Layer 8 of a small transformer language model trained on English Wikipedia (12 layers, counted from 0, width 128). Numbers have three digits each and are written without spaces.
A neuron's activation on a vector x is SiLU(gate . x) times (in . x), where the dot is the dot product.

Input weights of the MLP neurons that the questions are about. A number n stands for (n - 500) times 0.0021.
n2 gate: 611355668553690522378488409452551535454361468580453398640466440644539619386474408546653523460562396646526468608421467471551472633599424566681351387474520324428494485369454569452435559494334460497520722469721436622445617394630488616508431418491384424483515611440448444441480509584434614572546306540467494671357726429434720427630601500573630454560404349450381497564406656373560542522526
n3 gate: 374450296459439302442445550615408612594497690670452503355400553661471446500676426503490423534490524429574497555593455438279517381646367293235537565616351395585493387326237544274410559540497394685650580540408473425670698655544795540444615514544659573432500462447727362507344503534545545375643510345395669633587364357584490685486308387675490557453466680569473520527406503490539347585406
n12 gate: 424647422317471620403616532583574426386431497477417494543506476481511431580500526574259547606619597497564524530506455611411460431376589582583517402646434544747378295775602418685399407485248598723413416445523431426411526503568458719537541426479538471511357467532497500385435449456603300506606590556627442500512524572366453554541544540414350550444420470378367547366508332448283512341529
n26 gate: 463450506512565437443545559532644432506439637494458310477465494349434519434683380458541571390467503615594512467344497675454378509776560368252397440617378530553731515494627362580451419414408633560605550556365404464583500559533376497468462746446541506341650365550346586484206597497466497577467548586592636629459473445355447449390565529512426438636604452518625327491620482523386397369611
n47 gate: 476390707570449500345477511564628661506584517539486543639483666654442597318542350411551361483451582542486575436468632421497433279539653601512545629454309469388390483424406457364511491437561455491601790382555645491423497392680474469664571389377500576467561457441597453435583532643435571617563626466565654554359394520494463546377446466346477480426483600431416684645541571506613494596396
n53 gate: 450581505459346497511672335497378457347503449445331452425421506483492483435291389489471579564292596391400562406430421530259497469479538376442518602465349516607468602533511447461398340421433490627516555626606554324455471571535538500572534603615526380500462548602655554348455457527514258561471482481437495587518665534514460522593341594497543642431580417524534377653413564560555565508545
n67 gate: 567654406525528300574509679629521605457536546570500506416327596529423480525612457596549683543400405568776611525537443378512379410572615386474400500565614574432516531727457549423428603579500485801688660515488410411251503390678377383488674410358494644491475596533515509284398541780551476237543441552576518633461472479363475494540570416500396415420478512295503503450550457461599383521485
n75 gate: 418509399399535398382384233624429465506469510440702462426491576584552591655447349705475683452571461610560474474639435474385362360647429490417617634420516570554420487435706497583378484560460491709497541557265571634433440636433337662574456617379556503302474535211529318517739604401523686538433573468680497550421535385421404590414560360528513494284574414355381478458307487550609471567531
n123 gate: 358423411623550566736288561440366531500384579506489466350284561524389506395577314477522402306534618588517655628625621606358530434481494480523608607449437455635568644503525333524550597458413530466464481470503551435466406506360529357593291565559643404610639557500522388533531477525367583542463460466509478470409503500296275446424497528538374578408565447472561387401605609563544457651542
n124 gate: 401558514374559307537384611459443601461574449442429385595459372553513479630373428320620503436560350409445542423605557577353550654514568599538378497534484433536429633589341714370451474475443341594417492588503568669562616414525425464481556597393604563489625545613556386621537446525506484464264586341578464428536435407436253424492397467418323503400373435341618413511600648489422471503450
n125 gate: 450618517616574554624497564462557507406420464394700663658657416479487355602439426405620477510523477466551693464477477636465459494608280608337317451438621636711602661433519406525599325584683506447353529263339711252516442568562340713336620473464647551537579470436376342479559490643416531665533397620400510366449448557311458523751668506427552532442425497500714412365406367478527633478558
n126 gate: 529439297383531618590381724618542811466564494613625746533687577507461661337390512456379512450601439507331378519689446396500530579540466481302537488513372500348475713577481756401494402401742430623607638390244453497428488525565459445455645539438588509467503663494481482497519430506478488314537473646647652531503606533381575688516556406597478558460544450491497431541658463464606551566390
n155 gate: 436529457393640433634273558490522611503343579394263434519464469774601614421394494355621552225493362442413431271523533606249561362186487537565264553467510317408533592614503750367484567357573634467497497510383642484392377646474651554408562445470590426487689609455592487447438657588608691461605478604641538552597533391317493503474474449698536471340513618540500421447384461586466574525494
n177 gate: 546682314487583326529455500593531420678456603393403545500468357544552453571682497522474706634406589289513359552442477480516437563422523275340519522626343446590800603428265411475616594634413438484708472333534707609484541554551457447528592487503663559583390423513564364465375389465635518455458350586280391509516510484616513597702608531575653402707410359474669352548687564463586500568380
n181 gate: 591567366438424567417588481441500428484562428381481528476430657436421538395481399373459508366739523503457506358622514458409511427532475409569454450550497418481508575508576378442368341500295637700508243438434578442539497614456520436231473601706398530624575517619445457441643486571568571495536482339489505743500470511491451528544407497374478429440594467497583550575355728471486596482514
n183 gate: 640485506450525680519363524533392509558412367500621444500765561529307859416645360522405476599491497497442587497556229337416624491482631583719595429649367522491376441443463393554597503414332497369609549500419366401494558561531506446596583500447518446346628460373445225477559516296462447598506612574551482618460562672407426531426635609434562656420441472565675602416586605626379506509549
n186 gate: 453389497335664464552408290619364573612587686437402473488680528539433526562467328549439521616512591474599494398639525454482425321548463620525352521417610530518362598619697575580607587421391601599572737371538559591418593509354550479515439545366479291553562472275366627484409602598318483476335331503638533686407451643487448420305545625521613467367445634491467524408596336461585441544557
n188 gate: 592396404506388489473536477422236467559477450453577337391451564694565506613265538518503594500655488621541369503563500494445483699549518466635445533473590370470771452518732354637514548562491707491265683430431521394541550535476536584632459540414381500508634533581476454392556425583527367535444613571379685378453441581414683649544479552480450672383547571369367479399407527419604621457535
n193 gate: 228454544424552290481565430638509426460488466524696562437488481454750529310633307537485620410356573429598603472688320597536476470449578615545540506341349515315553450481568408365600783571410512537567497521464466460531479445559522370458316620348379512426525600549599434443466465602541612426453305562611654643619540467625556572429512603575429641506692385559606491594711522735404497580537
n203 gate: 503541584513465537554570475454667439503653449738551395522563602527543638330550412535614491341497497533522653526622357594395631460512288516477642538462394468637356417425437371617491371405639559484400591607284664312471519459592302435500639520271544612302413506369363518493541555475461567544388296570811453434328497410342506346465355413516503598484487599291422615558466275562408318442597
n210 gate: 378492443357603576497568597456329578539423500506511520424511361648600476384382428691349358536599560406497475273458534378573577475511463529506633382593662453397302466494486603611344332464655385644539348506438599556567373439634586503497706479626522336460483475632660600651478406522514390575399358436345541453453553516436528506525578538489520508467489626588624438492551545394572583422354
n216 gate: 328564560484475596447416546419602661405618463561416469485521683601494575179591399314374429605434627387512550547503617450452312609491438506487509574640509404611484556430561540437630601537602554566533321689497500321515488347525693470410325484413697367533653413543630578650528563509452719475342423395646524394308534497635481615450580479569370372389410546591427289550595537431500671592674
n230 gate: 316620599417478461397610423695464707748549679515497588312685584371533454254475475312406550537481532418565469604500532446588515577479320500383478475544353494381528554400447376491546484727366720595429528377524323441434519444566513567536522375469521607515484330605478500554215404450545509329393461646445567629481437491568272639538602546494363454453456400298494308623617594482403570518358
n240 gate: 491533595353472385415619472549426608466336500553674489420614509473552407489542450432325497477632282538600614471611439411486555652716489553482433511665506399545614534381590388421542517581456357460617547453582666608545598483616301536415419524463536738400531526481562426567548431639611386328625297461523326481567503616482587631415419564577667455520509353631442469494505568371520549595586
n254 gate: 554467603513494467466593712488470617330545457412546356432573481396494594525566491580567564521441598304418673481534233547503698593635593430628746534537542286601562621579366442500341488360473575432588403464328596577546285549497475638441658555396617485409339655503472548242494500521626380421460544512721509591533386332405402515638515299578604373582451626457386451633515417506386610441485
n261 gate: 581494420520612625705568575508230674539390587550582705451445410610470562523577328345444676475554457476486497506526555491560616445525375552617406483426406475565500463578547236530483469723598626540530309572446509551469375400483523278522483453714517418578543375588503522524528426522587581397444454752538376566506556503503458514373514593547517478629446430452373585554583520519535316470472
n262 gate: 598407522463509500170571482515541534651407622485383738438509301542441561475524624543345542476549437644614439330374335525254321431506460459522397497497413521363697500556324346624497379573663545589449476350426475497598536591427544583645573449561560569459577380518351355572372491570390599509485436667409566545386589363418491303494509569533588431576616460312359479509383287515355541456602
n2 in: 509601407539512611353390271477491532485488503599539494617526659400542478262477512479456482506506310485442565530360560467357387382477369509365552400408535600459595420551392526517572500594303517384523442613540229456689573588562509483606430617612540578494408494358456403630485503476606584465373131494573417509462585586399427595412588529474697555500456500589382541658692697402537425520584
n3 in: 398702504347500268599393670546739467424554496500592614311576435418574566648655620390507649383273477508631375381548181489546352586331282553523504614456367324562526555492595496621547511657703457589525366608564500478732660551566849565347464539621727389454493222514676283441379623382496335573404423650281410565514482726504694493390398507500548609401537500270601474459489419647648545486681
n12 in: 428443596590485500549518659527615537443488503380439415494662585655421497620374325277448551597525616487443543506448531615426437586405546528303494362448533530409515558569561491361605497424456479506368377527397469476415536512387752536671361752415518235485216417617704562444302596552622503400589739552697440440599531554462564534335536542577552578379485387389518485537298549559677525515533
n26 in: 586783546660484506532555351578559500545465455522565577687383447500451558455598554346478573567503349638560439305464543471531591478673474327410468542561418442378672571385647357391343516423649541675617557541385552291574605338542615472596490524455509604457552513355256621424494716442490577398304601522269688393611606588357532426555519591544397487510619307516434477542429394544463401201272
n47 in: 487518491381500697349494473539641531485726383388512494521488455533586637401518661552303424442453462432457537391522409353428554539452422589590549485562461629503410367487576524417557253485575593335303570503467319463518457457395632431700503497481319361344506503455531679580368685251262379678494688650437623497576466566624374655518491512479432369659552454369422500447465592383672547373497
n53 in: 413537632506466548344410457657337220420327567528567347307491389512408576433424440555512371604623571512603465439497577441382670715607480467548377462462390618486407363616560554483387465371377531538540511523486453523399511440462503500349466433274480500658401541500517419528601491546559492356436533365482294432494419717362474506425497554703480486440491410474432509561539719452404571478295
n67 in: 407425592397652419253381698446706476455252503449524549473548464533517625318520576591524538445458514438527200405412546458483503381296311292467531521350578590649419413343531638517701853466591473616575479514648619622507497507313426520328559555420500789553546451510614544227542606615514570403413696268500748667562448419550576525472638578547493418648552514370524469553613386304583415410692
n75 in: 528245486573558683586559514413247507534440455561528335513547696598431475538497483428585622623410532755382486386497416249706218376399341720429361442597429374555690431616677510407557434626510450625463591514487559459668392520524496547277449345373611477559531459487384510256696315579525634428531467476341276503530473647582182476493514604627432480493744555593473483500618674453308479411466
n123 in: 625625646484690559535484531457410538551509657560696494546481444422396591639606487500417538519674572607494484636645451383525563366450400708463494635494391659513529641507586503426462396427469771693406421582549400532612541544395373444407487513580566459396600516604564732545669373522457491554458305459543450575506324603457873558436513662575576712697698366561459673371665481360536631515412
n124 in: 537632633467536503396434479590454685592351377526575467422623580456457487536336535584699349699572733406559377488551668306552339354547437398460559279650450470569356377491441352575585467618526326512427541629506488679596497559607466378555509444404529576357506491600443451394649342530607557426491648461552541377518470500593280554399509410363527606456572515464561554509426429381457445497227
n125 in: 533401591277668392514670493650420741582419561507439324448535303667348606569496585403385575611478533447390334435739643252737525222458504396582543529511264353446438500353496966441591442532350559460518567504455482604500727372514526475587375500626584482414482768556482441392482390565618459368471366393500430648447500493641536351525329377528590550836370353366493522609572593479671371479511
n126 in: 446466443567597446751496507456530483434640357548528490605424373482634154525305462444476389476634479434534405391475454472429404585578230597663559612507517340497511275425673334689500447365537408665431459270419637535490641604361778473412614288521698415463546546452375591508845539455518450458587507736475589582418552527280493458674604500401636252659731622331517472549594577442327550470565
n155 in: 342476535691562318521542374399604552579667354565699580379544277610430647518585469830555600587626372387558444700447546585668422486615692697637651392682520293562587360621486490581449666696635497637473449531473511441469596414510617490413428493371612537460458441725451339324542571531657467552524540811486480613459563500482524318493596446361770291628517569426459274391390462547410631353647
n177 in: 701434474519611534755529528584463541645491513566365541676378517648463460436500535698560503516207761413447366593397344464580512491484545382301550513442565529331420497500481550617488549769636481564682550519497597439322450437525656506546680537408453540457461384456261814569417558586454558475321494503637447506478497407503599526363427494469268522478806465471590647542558430435467624622440
n181 in: 409503447612544503541650609642497403440524373554464351471326308427444389464492410544407391420606576520546539305595508394441535727495667528466459470597503286525422603401557478305478458410401559430465288519508430555492361727489508392476339399500344513384556589562404535414492469437560550508539442453443452516337376522566494606442530608487583317358511486581500566419437472632617590455353
n183 in: 497437507602577538523611519648469361490522591506809574469580480333435705591408717341387609652523669673315448513454355297327699509532588560544701396516288516455591363510545625481528566420350513549592548411419431723646407375552454651415555354652453538373382601576510525263513500532324506436575441432580528513376675563644432405513340532336355414458487623343361390526540613443376507475373
n186 in: 559645411435633432524537361647559564693418389414608352415474584592535574646365513315517487614402555521586527598663706626578273592464341535350410473652536533517689547366443520315240357487438477517381510421279453416577669364396634415916580574429621434516483497454410649594581377671483397597557433356531523536622359353444537463534596615392594533307651581476625412588371590428542541581325
n188 in: 371473512441606530567611458565375558442548445476558690651482478555441587630389521595543439567602368484488466546620469453494449566371697576551675494469635406634389352550539667470497311467556482667434434440447553466485455497598478521254196446365416348491522522578344500447359475442509579652433491658403572296512255634712512506687415554661497485357546485324560678420424378688503384403515
n193 in: 478518497645457644426506585527371379442585618457590593329616510598518503569439494426534445568509548552601640513591611469563461415552297574729589311553461488386369254649432503671603553472584485344384509390443600506618512429342582473608543328553342482621531743436587461553404535187516456599627680512554618527488649400599370578639644500506460763682432395428649478409568531554529392402390
n203 in: 594693538281545698504413608357661368639789530682409477386582402756307356534537541432511567345523399385355633668683454607423411788530336559280358485412515398530561618581575332606633400395210658595563638593460511519534526639466616548581365516288530522146466443511564456516383654587826608579500514481648622392545292260386530591511320445500602623553455625370356576542409315563449283351578
n210 in: 456406515531476491666742636389561364434453548411415482643441597494607306497683533594629485500619574708455633387467555304424450285621473372422330512427633365512439639534494536494476445536386688515654574562561488666383589563488531424596563424476532482699549385379407485552593485530475535458247420239528556663533678718531506488566419462550500658557521578640503425403486599603606497535521
n216 in: 355670696507549497667562667341500572442602713561576507519436409766569645536369497457598370500520329479655579335286433493392378395647569419762613529467426520604329467507500545620657633695538475546532458648434714373425497497383560529608656278477570583400487530381526639535526414471544525565389562568443538593497480385659484513631513583659565484393683624629391372576625389433473841456645
n230 in: 322438382575693411493443469575476525259493585389418602432663573392520466592310688330177367475753457456736564511404453479356441559441486471511462454532521623496873323312409573425635453500360569411587451445497443493553403312324738579497587330317462545291603511206634326500602529690504487539560443507551686545517599514540373443482493752363549580500426468546389514376466426397340482297309
n240 in: 579594675419478434292566505388585621427519530538472377619489418477463708412564356615459568525594348354300431583464486572492438409527467511329624365522468451371751478503601429497495692418628447406330632600452508519475430410445562473458364552558519446550398506443429617453459428459523552418500408462393353600500442575369467497410636551479418627587387440597481409594594344452446455331397
n254 in: 427518371516202632469407397509521469583436599540413472503430346458458493391633457649398399556597529539494596528497431625479361418585715391458592661624376451559410615357626485494300469647518663603682381415491575636407463427478497382449589322435446678533356628500491569533713249435468414448426541491608397208530621548366518525596552536259491491546618305534518469382485401434427579423628
n261 in: 587509582392568467547481377576479578577570559672497506533629422540644701547405531553457488705569736637297475503462583462624659454421613349506488363425390624351557409529389500852714500580687464374531567374557402556453503512590484600536451347497518451533664579316506358476512395531381694277366393422455305423515472491536631381534398500643519592596335363531338519525434441579500452380463
n262 in: 385424597632377479478292634500602485436491568394516277401771635582405552459461436367494629420597513400482547394475503491374230482530512490571436336506585315519341453418623479449733487521470467453609515366428472463605589476537547479362457659447585636462597637491466264453342481515510435491515624368748678473552584443359525400469469563434509573608509571406618348594426318750471633655497

Each question shows a token from some text and the vector x that enters the MLP there. A number n stands for (n - 500) times 0.012.

")": 576436515493442575632589441666601606631654515350636372616654550645473371530428549544553484534315398432645428476541499397513436494460470564700504509407536542660481608440543560525515578430453477497574449466477469580481465637598543592402479609547404551511385452447443618403544365522405404578676332474448576477471561525536562450466395376363518643560530467658381401501495550637422331453381
Which neuron lights up most? n186

"ti": 489448406446480513552446511473510603138573470485558459531452661572368344468429576324533448521529418351520460548544582370605443583439566502809528431596468477551451627503455575376526315531556407444644550414496406492431523644545467573528536501701513553421519580494414591473555346601499531456555511486571647375408606509582620425468432435533633581555538361470532399605501583591635495683540
Which neuron lights up most? n126

" (": 488528486448538435533579618400526509447610497463571463516583423656539209353647363527547431507357469386573428603441516510486458339589521590637546496426478489578491478548552600505468567524486468461538528384566500617377369570540546478570569636286430584472356589537407612262551515580362564508473515407510676326491510538488666532457316527423387514604511443494499437456453667478279491437495
The most active neuron and its activation: n67, at about 13

"10": 489446507387597501552480474579551344579512547433594498537557461494450481451531418394567592542501455427619555487552484574455403371523621448671739574548598411391624456583576646554521453576447427321577455526502453525483391497429577510692483599587503466666535446514491547334689514442615492517633446447490463425553473695444423330405536421434631460498675380597433632485354762497626416484475
Which two neurons fire most, strongest first? n75, n183

" R": 507503469370573454557617514462506540644549590389389444482515399525413448469495530471551568669431382353527559493303502583424471405435542614583622506591574562353619402592423554470583439588464458385549461587619464474463358591505505504639579662434566505612603384493498486345715633434512383679545503506451482446522521502668522526445310613329589471689617310577433409503423538533559501543449
Which neuron lights up most? n177

" a": 414513633363526492559572369538496539653634660560572497524546415642368301457471576528738543601449448507541535455437574450509413464500522571754713415565373554612460445529489627524649554529511566429476452404411493440539465597444376523428559733262430572474444464458436447322498543451546417577560497379495407469477497479615571488472526444344678579616483467528548513512390444552446376608496
Which three neurons fire most, strongest first? n203, n125, n193

",": 574523542494421446667623433487533557425592595530559487548593537599511440360511484587512451512450412477600633469625518544506447419667437525619478427507544540430507440493425550537584563574431464477358451475528429600368450509466577674488505713533406563612375416539549520273689610577364513598563620340358446353393538473507450514413621555301723596496533435593479449530526627456429504489536
Which two neurons fire most, strongest first? n2, n240

"han": 546531506523475549619469381548508624328493448408412480552531648485604467431500535493510519463488434523546479556385434323495458576410550622766606346603594636580522603576550646525508401622473440518523468468611353580433451453446513511407579459672517467484528590514396489359438445697609509535667567394610560423439598477543597436479229464450554572480432453680471363632549600647597395585511
Which neuron lights up most? n2

"\n": 394432420448500404512557622458450576597580606518620454428598588522475370441542427455582514674478411465740487724449522484455503500428497487716619590520396569422547520569529617446438439535562526529540448566637591452555494625413635526435486609423486538582504474489487443277651438536471365464487406524382555334380539464582512444326267426506551600483440522607489522463416420552453362630411
Which neuron lights up most? n3

"  ": 506521494465457506482517439409449548543626557550601267464451590560531495440529496396528494528521400510684527450382500496590423496333493495723643639588489548558623639503416647553378421591648406509548486561518482536563412589461572672542462652644507575554465465541388505269456467561483431482538416483437602476563515447583501435360379561496524672477437398635500747456412367575525493555399
Which neuron lights up most? n3

" often": 504391592503449555536653424495434508556565596320574518539470638709449233481518530372560410573467290400645455544495474398302564527478515569703649507432511565733610474612574562478547511504457492624511600448624453545457397600566559451343466716451501498485585539537393550434493563446355531611592468477415503465287585453459464520498509395411513587632525413552515427498549427553457339542435
Which neuron lights up most? n188

" years": 606422523499451542587619458389599596570550659421699600523514466584504221443487475517490499502460320352621466553477544630377441405469302527664684617352522614591507649451586605464514545430395569528317340435482435604540399517483517641575547685603389565548549459515406467463510603581508449515528541514281497508507558493353586535566473417504657677483462500572470497490468530464397419528377
The most active neuron and its activation: n123, at about 1.8

"ian": 561322553406444485522476537481569427285530402429347386510619574595548326540517479518544314630574522478495595474475437445607446557436648587795740478654511496491614480472402620496557504551541462606535400508551546682536562597369479404425503546635505518554495486414411492485538341438504448360546393245537573464593603480565618453592319599461643582430481482575531551571411584498493375479550
Which three neurons fire most, strongest first? n210, n254, n181

" the": 439589555424588468736560410401543651564533495472606561499566476649437451485574402482603509571482363371597425474369523534528581483448490692865584451531444471519543559576461611560579545471511498441437422422615540491471413592521578535435581714442517609521433463519481515248522470561465527556516515348433468440401528530505522542406438415453626566628474483605482413452488425491408467454391
Which neuron lights up most? n155

"na": 567442557556542627565570412568510495460584722506363493402660654543405477274573248394496435414430515430583354455465696505364514489347463531553541553614459714379670594483439610589495588383549464473540547611490510416648480447473602556554490680322484495569633487538447425547508541485505517438583572351469506529522509428416325460400388558390479501510606388469497456480354552504393431551450
Which neuron lights up most? n230

"urn": 689496522490502566708516457463516548356465361396473593604609495531434168498557525661397557413560496300626452550584469521442385454495508442745588444562496462377500555363456537573464525493446512553454494322487542533417382543442524520529546505475420442586501536565657498641577492592594501355570519492477593484424479479404493398578419351452568428597665372459387516647475692551389508545429
Which three neurons fire most, strongest first? n254, n126, n177

" |": 453589535407520502697550445545432497486532587466527521544596492554429450482491502542485522454470384499577496569446566541632437556489470527674580483485505482440431389397479484475519406573509452515527464489549447549468475480477583560623399615398536431679587400496483465046658643508373495548507567534425500493447508532529560401446417561392524543579521390649390569531449547465568505533508
Which two neurons fire most, strongest first? n261, n188

" produce": 520424596441437482639540391443547551570517569417465459534523514614352167398438478414504406516419402387629395335428550417389532587311476558753549506456392506588525504585511536449429417445405519523435558488593501466483460628565566509420540796302428457510501423509525547288580550568403458532547479438411408439413621558440510451436459436460589550670550466534493437403407526547384475487447
Which two neurons fire most, strongest first? n53, n12

" industry": 583485535581517577594610426369600479437496636429624503448425369607430139436491500405438503489477402430640350416425580458385535597435447586720507540547625592512476474421472537409424518372445520485382433514523443540455416665471429421536491800587410630545561431412411468481555572551474477492527500309378546459378546414380588542433442517452523596729537450655485396470399481505497408522499
Which neuron lights up most? n181

" project": 493529531473565443616521466368590581548543615521593400464566589588527036546459528452605504527394341378564463361376464405487482608562386503594555497651500585392440446368558561531411510490432526456416327532655495453459420521532538418511548786505436454465465422589474502460504752609483564487516472448402476416434535393402486422480454489429546666673613419507438549530461378612496395534542
Which two neurons fire most, strongest first? n203, n26

" Night": 511591499532545521590640609460571506339631529211505504500618581590511300339635420575567467537473399432648504385502485459493521410504496538684657475553560429573558562388612519492470346452422543563588318521541384557500437569551553502497462671564515476550544467592388572278647431623636616546551573465546570497492555378386440402470275522431539501572577421511536421485409569493482526547496
Which neuron lights up most? n181

"-": 523704686434515499528481542438597503333574534413408511455482576421547408471595445448313568396353432334583390423594522481479391413643574513655421493412454442748491482421471363692570556548602413444590343537445365530530439477505541529510528635546572556420500457491308428317474477499535576586587571340527494397503530395406499372528282434413574486487523430548485512421442639531443568522540
Which three neurons fire most, strongest first? n262, n216, n203

" he": 407551609463634575577677445495539582572615602434543444518449532551465462539482509400610457565324399415656555420351556466437560467518413482669657497600552594613443516513567622542477535441433398445649538473546477483517535428489510420482440741374430632583454456472309440270498411579297546458560483380315528449422522419342553491486369470422477477612601399511504351560496542515377353524448
The most active neuron and its activation: n26, at about 14

"B": 595470504385504354390522603569570527496547599575520362491601486523539450497458699473527645576597468428624489549551500583522392382486433519645541500626566396428596539599496525461517413572600381466414478537541604551540458473431553566507639676562397572392527409538435584377541444497539436611437393311333583484481391597522598462561516657347616496463719233473393530535399575483583308434409
The most active neuron and its activation: n240, at about 8.9

" were": 498528602461475562554614312501513535547596589433524411578563443571431181474524560651582282518462446483519525491538544373423573545437399552708631520404505540627503513649586666541521600457449440544581528400490365560510441555533509400625408738313471505573493419491414425324434511436269448532504554415384450495422619429517547496482583509433486596722438533587418369480462541492496464551432
The most active neuron and its activation: n2, at about 2.2

" Fu": 585589450434336433472525577618493580497583482470416407526565636542314500452438662428496442525488423461610393571369459539517585367475404581675567328593445546479630592431508466423577395529521442471560467644592589470532510473397302427466539630734577578485360412497400539404434715670549412485452606483344430642519497459553501363559283490434576634402474351592503481511513573519606443560399
Which neuron lights up most? n240

"s": 455444672433428501816606452352516431485588562245527490557467542670446313435555413604536523582579457317587296501528554387444507530429410534646473532544612601451584436461503626524535404410486451489526410512499456632491487556459532481347440650419624605545580561507508562408533570560423439557637503561323525296452479476438592482445456524479526660635600477526451504619428490452558374437463
Which neuron lights up most? n188

"iding": 595491691559337591489538356331399324493463451498589484500448522529293235511454492367462332442513497510626311434448568468417467410355409521691445624529540495457455552334380565470463444517393445590608470393523447629428407604429589546485477697523509542519566480407505434362539444457593406447486621440479552415393514580374391524421428592530636438625454463525436514387415570505393483524354
Which three neurons fire most, strongest first? n181, n53, n262

" 2015": 553565563477484412614574381567598571467559565384590523425664479621505310408527604515600450511423405441564616438545604523434465508493533623594446573471478604489473345479583537480654469439534424444484505478569398644483437470533553638461491554499409622551417345625546494408722370576423438544645547493345521366437616542569402345489630516302723781565516429540515573545474552530460518564447
The most active neuron and its activation: n193, at about 3.2

" /": 376652471463480599541472492422532569343587480485597426631512482610488476496556545464573447495479417553526487532325665546563480560421594603877508615456389410545589480517491485502502526537534368558506458410514428508433365546426494452523470496502554541522599489540295573259566498565369463517514614431450658397332638433526532478477369440398478626526506438601391456485394620598542472502591
Which neuron lights up most? n216

"ing": 578431511533449473387478548549422375436656368571550446460480630505427433524478526330457450640538437411429422532503542512301539394453606689658574340689350675417445481390418477408558450580597506453607327629444407589424485403430499381469434512524601458536400420381380515488643578434475470548483577353452510397364348474468492403609438492413603469431553255497388525588405510462546463614388
Which neuron lights up most? n183

"il": 400477438427467542687543624465558489486578589298482408446669635651645443415590341592553418483443416409614516429463457450570487451566398702675656412472630555458611511441699527509531496453416573580507322443607510658434530580436564546370504636420515516414528496555498516353674413490520425536631546445517477437534591548483562518475321417503612501556670407449577436601400578559445519583488
The most active neuron and its activation: n75, at about 9.6

" 28": 584373420415492527572623511456479375463465494609476502483501412510412427385484568401546480501449401394535430582594677574413402333419629523719566470570511575628584591637388508613547640485408517362512425546629424545506424599383641466780507666371409490662483379610513536539585454495437442484464438601482420455529551579560569362533591415390586532601480435642387568692401542578392402511431
The most active neuron and its activation: n261, at about 2.5

" worked": 510426699485421533483519426435525373471578552406500319429499604769356288481542543436523435507501396392584478400515534460277591543500449387614680511376418437633478566545451595441476439466552450519402602542650448456394502551468581401476531711463397528599486492475547414374602556503396520502578462378327555437368643425350554459570423488392592586534624488447536341565449626460492348486458
The most active neuron and its activation: n53, at about 28

"{": 537438461281560389520635497476566573429515621480580582460484471532480415349495394457603432621334414362491501543317530646430458385419602595685594399422576632438553477637505615601508466475517541525409482550559455372515353528360699465561507606461541565534454538509458652428604583497551412770569388485341549463518460465518559378343383546535380607555501446594448461501376606588491579507396
Which two neurons fire most, strongest first? n155, n193

" T": 622675453435536480421498478437501458472758516546534360509337461487592427473429506474503565678567495390549412490359579577372565308365573520671632512543514553555498499643416578458574385584519500431581504549551475523546372584492548617548556642451569716505598478604318596345593487452545380467371429439511542421564478546606516495441379449457545639451526278566503608550435562585482424603387
Which neuron lights up most? n124

"]": 433483475541419535590568520528470423459567447375646463503683420574384513514523617384422443717396404470544435460421517338413341385470464543578662535414420626668574577576497450569453486518606406574499424598334511495462289541346558447498477636302486559534503447516474435408631395493545467639596503647403571308503456555601392547571462349453545528504679390657440578425523532511598394380370
Which two neurons fire most, strongest first? n75, n188

"ad": 625541608562446585541528301460502428554482655459477400437494529452303305405583422550461366568430407425612363509605627478359440467459404486755519559485352654485465633481480629449410427492414534596605319371530547557467320587533548512479404683491531420584729490410400541519535450507586365523501577518545558483420436506381496387570418481532682487455573444518497517494455619456389486424389
Which three neurons fire most, strongest first? n53, n123, n181

" late": 478447626500624436587621540386532693524499425482576507481481403606452409444583353450577498555378407374523484541528601484579417495506544593765610446593491548524663565518422527493583530565510511439405367391630475533456462587494640495571585763423587641446471493603462482318577569532530496540470593405389452542371558685556507546403515464431625640515508304532495479431570354504368455518350
Which three neurons fire most, strongest first? n124, n240, n125

"ji": 560479459322530437510613581454402613325468429384583560447617631645537521505443562459474324601578331329425405505363448341577360482386582565664548428591464510571627440626436401510484426402572523428523521478444561458478524532502649569542487588627407501439572403485487407402716472483483441385535601464384506474442582463434582373456457417567579578392571416588492384674311699502596518511463
Which two neurons fire most, strongest first? n126, n155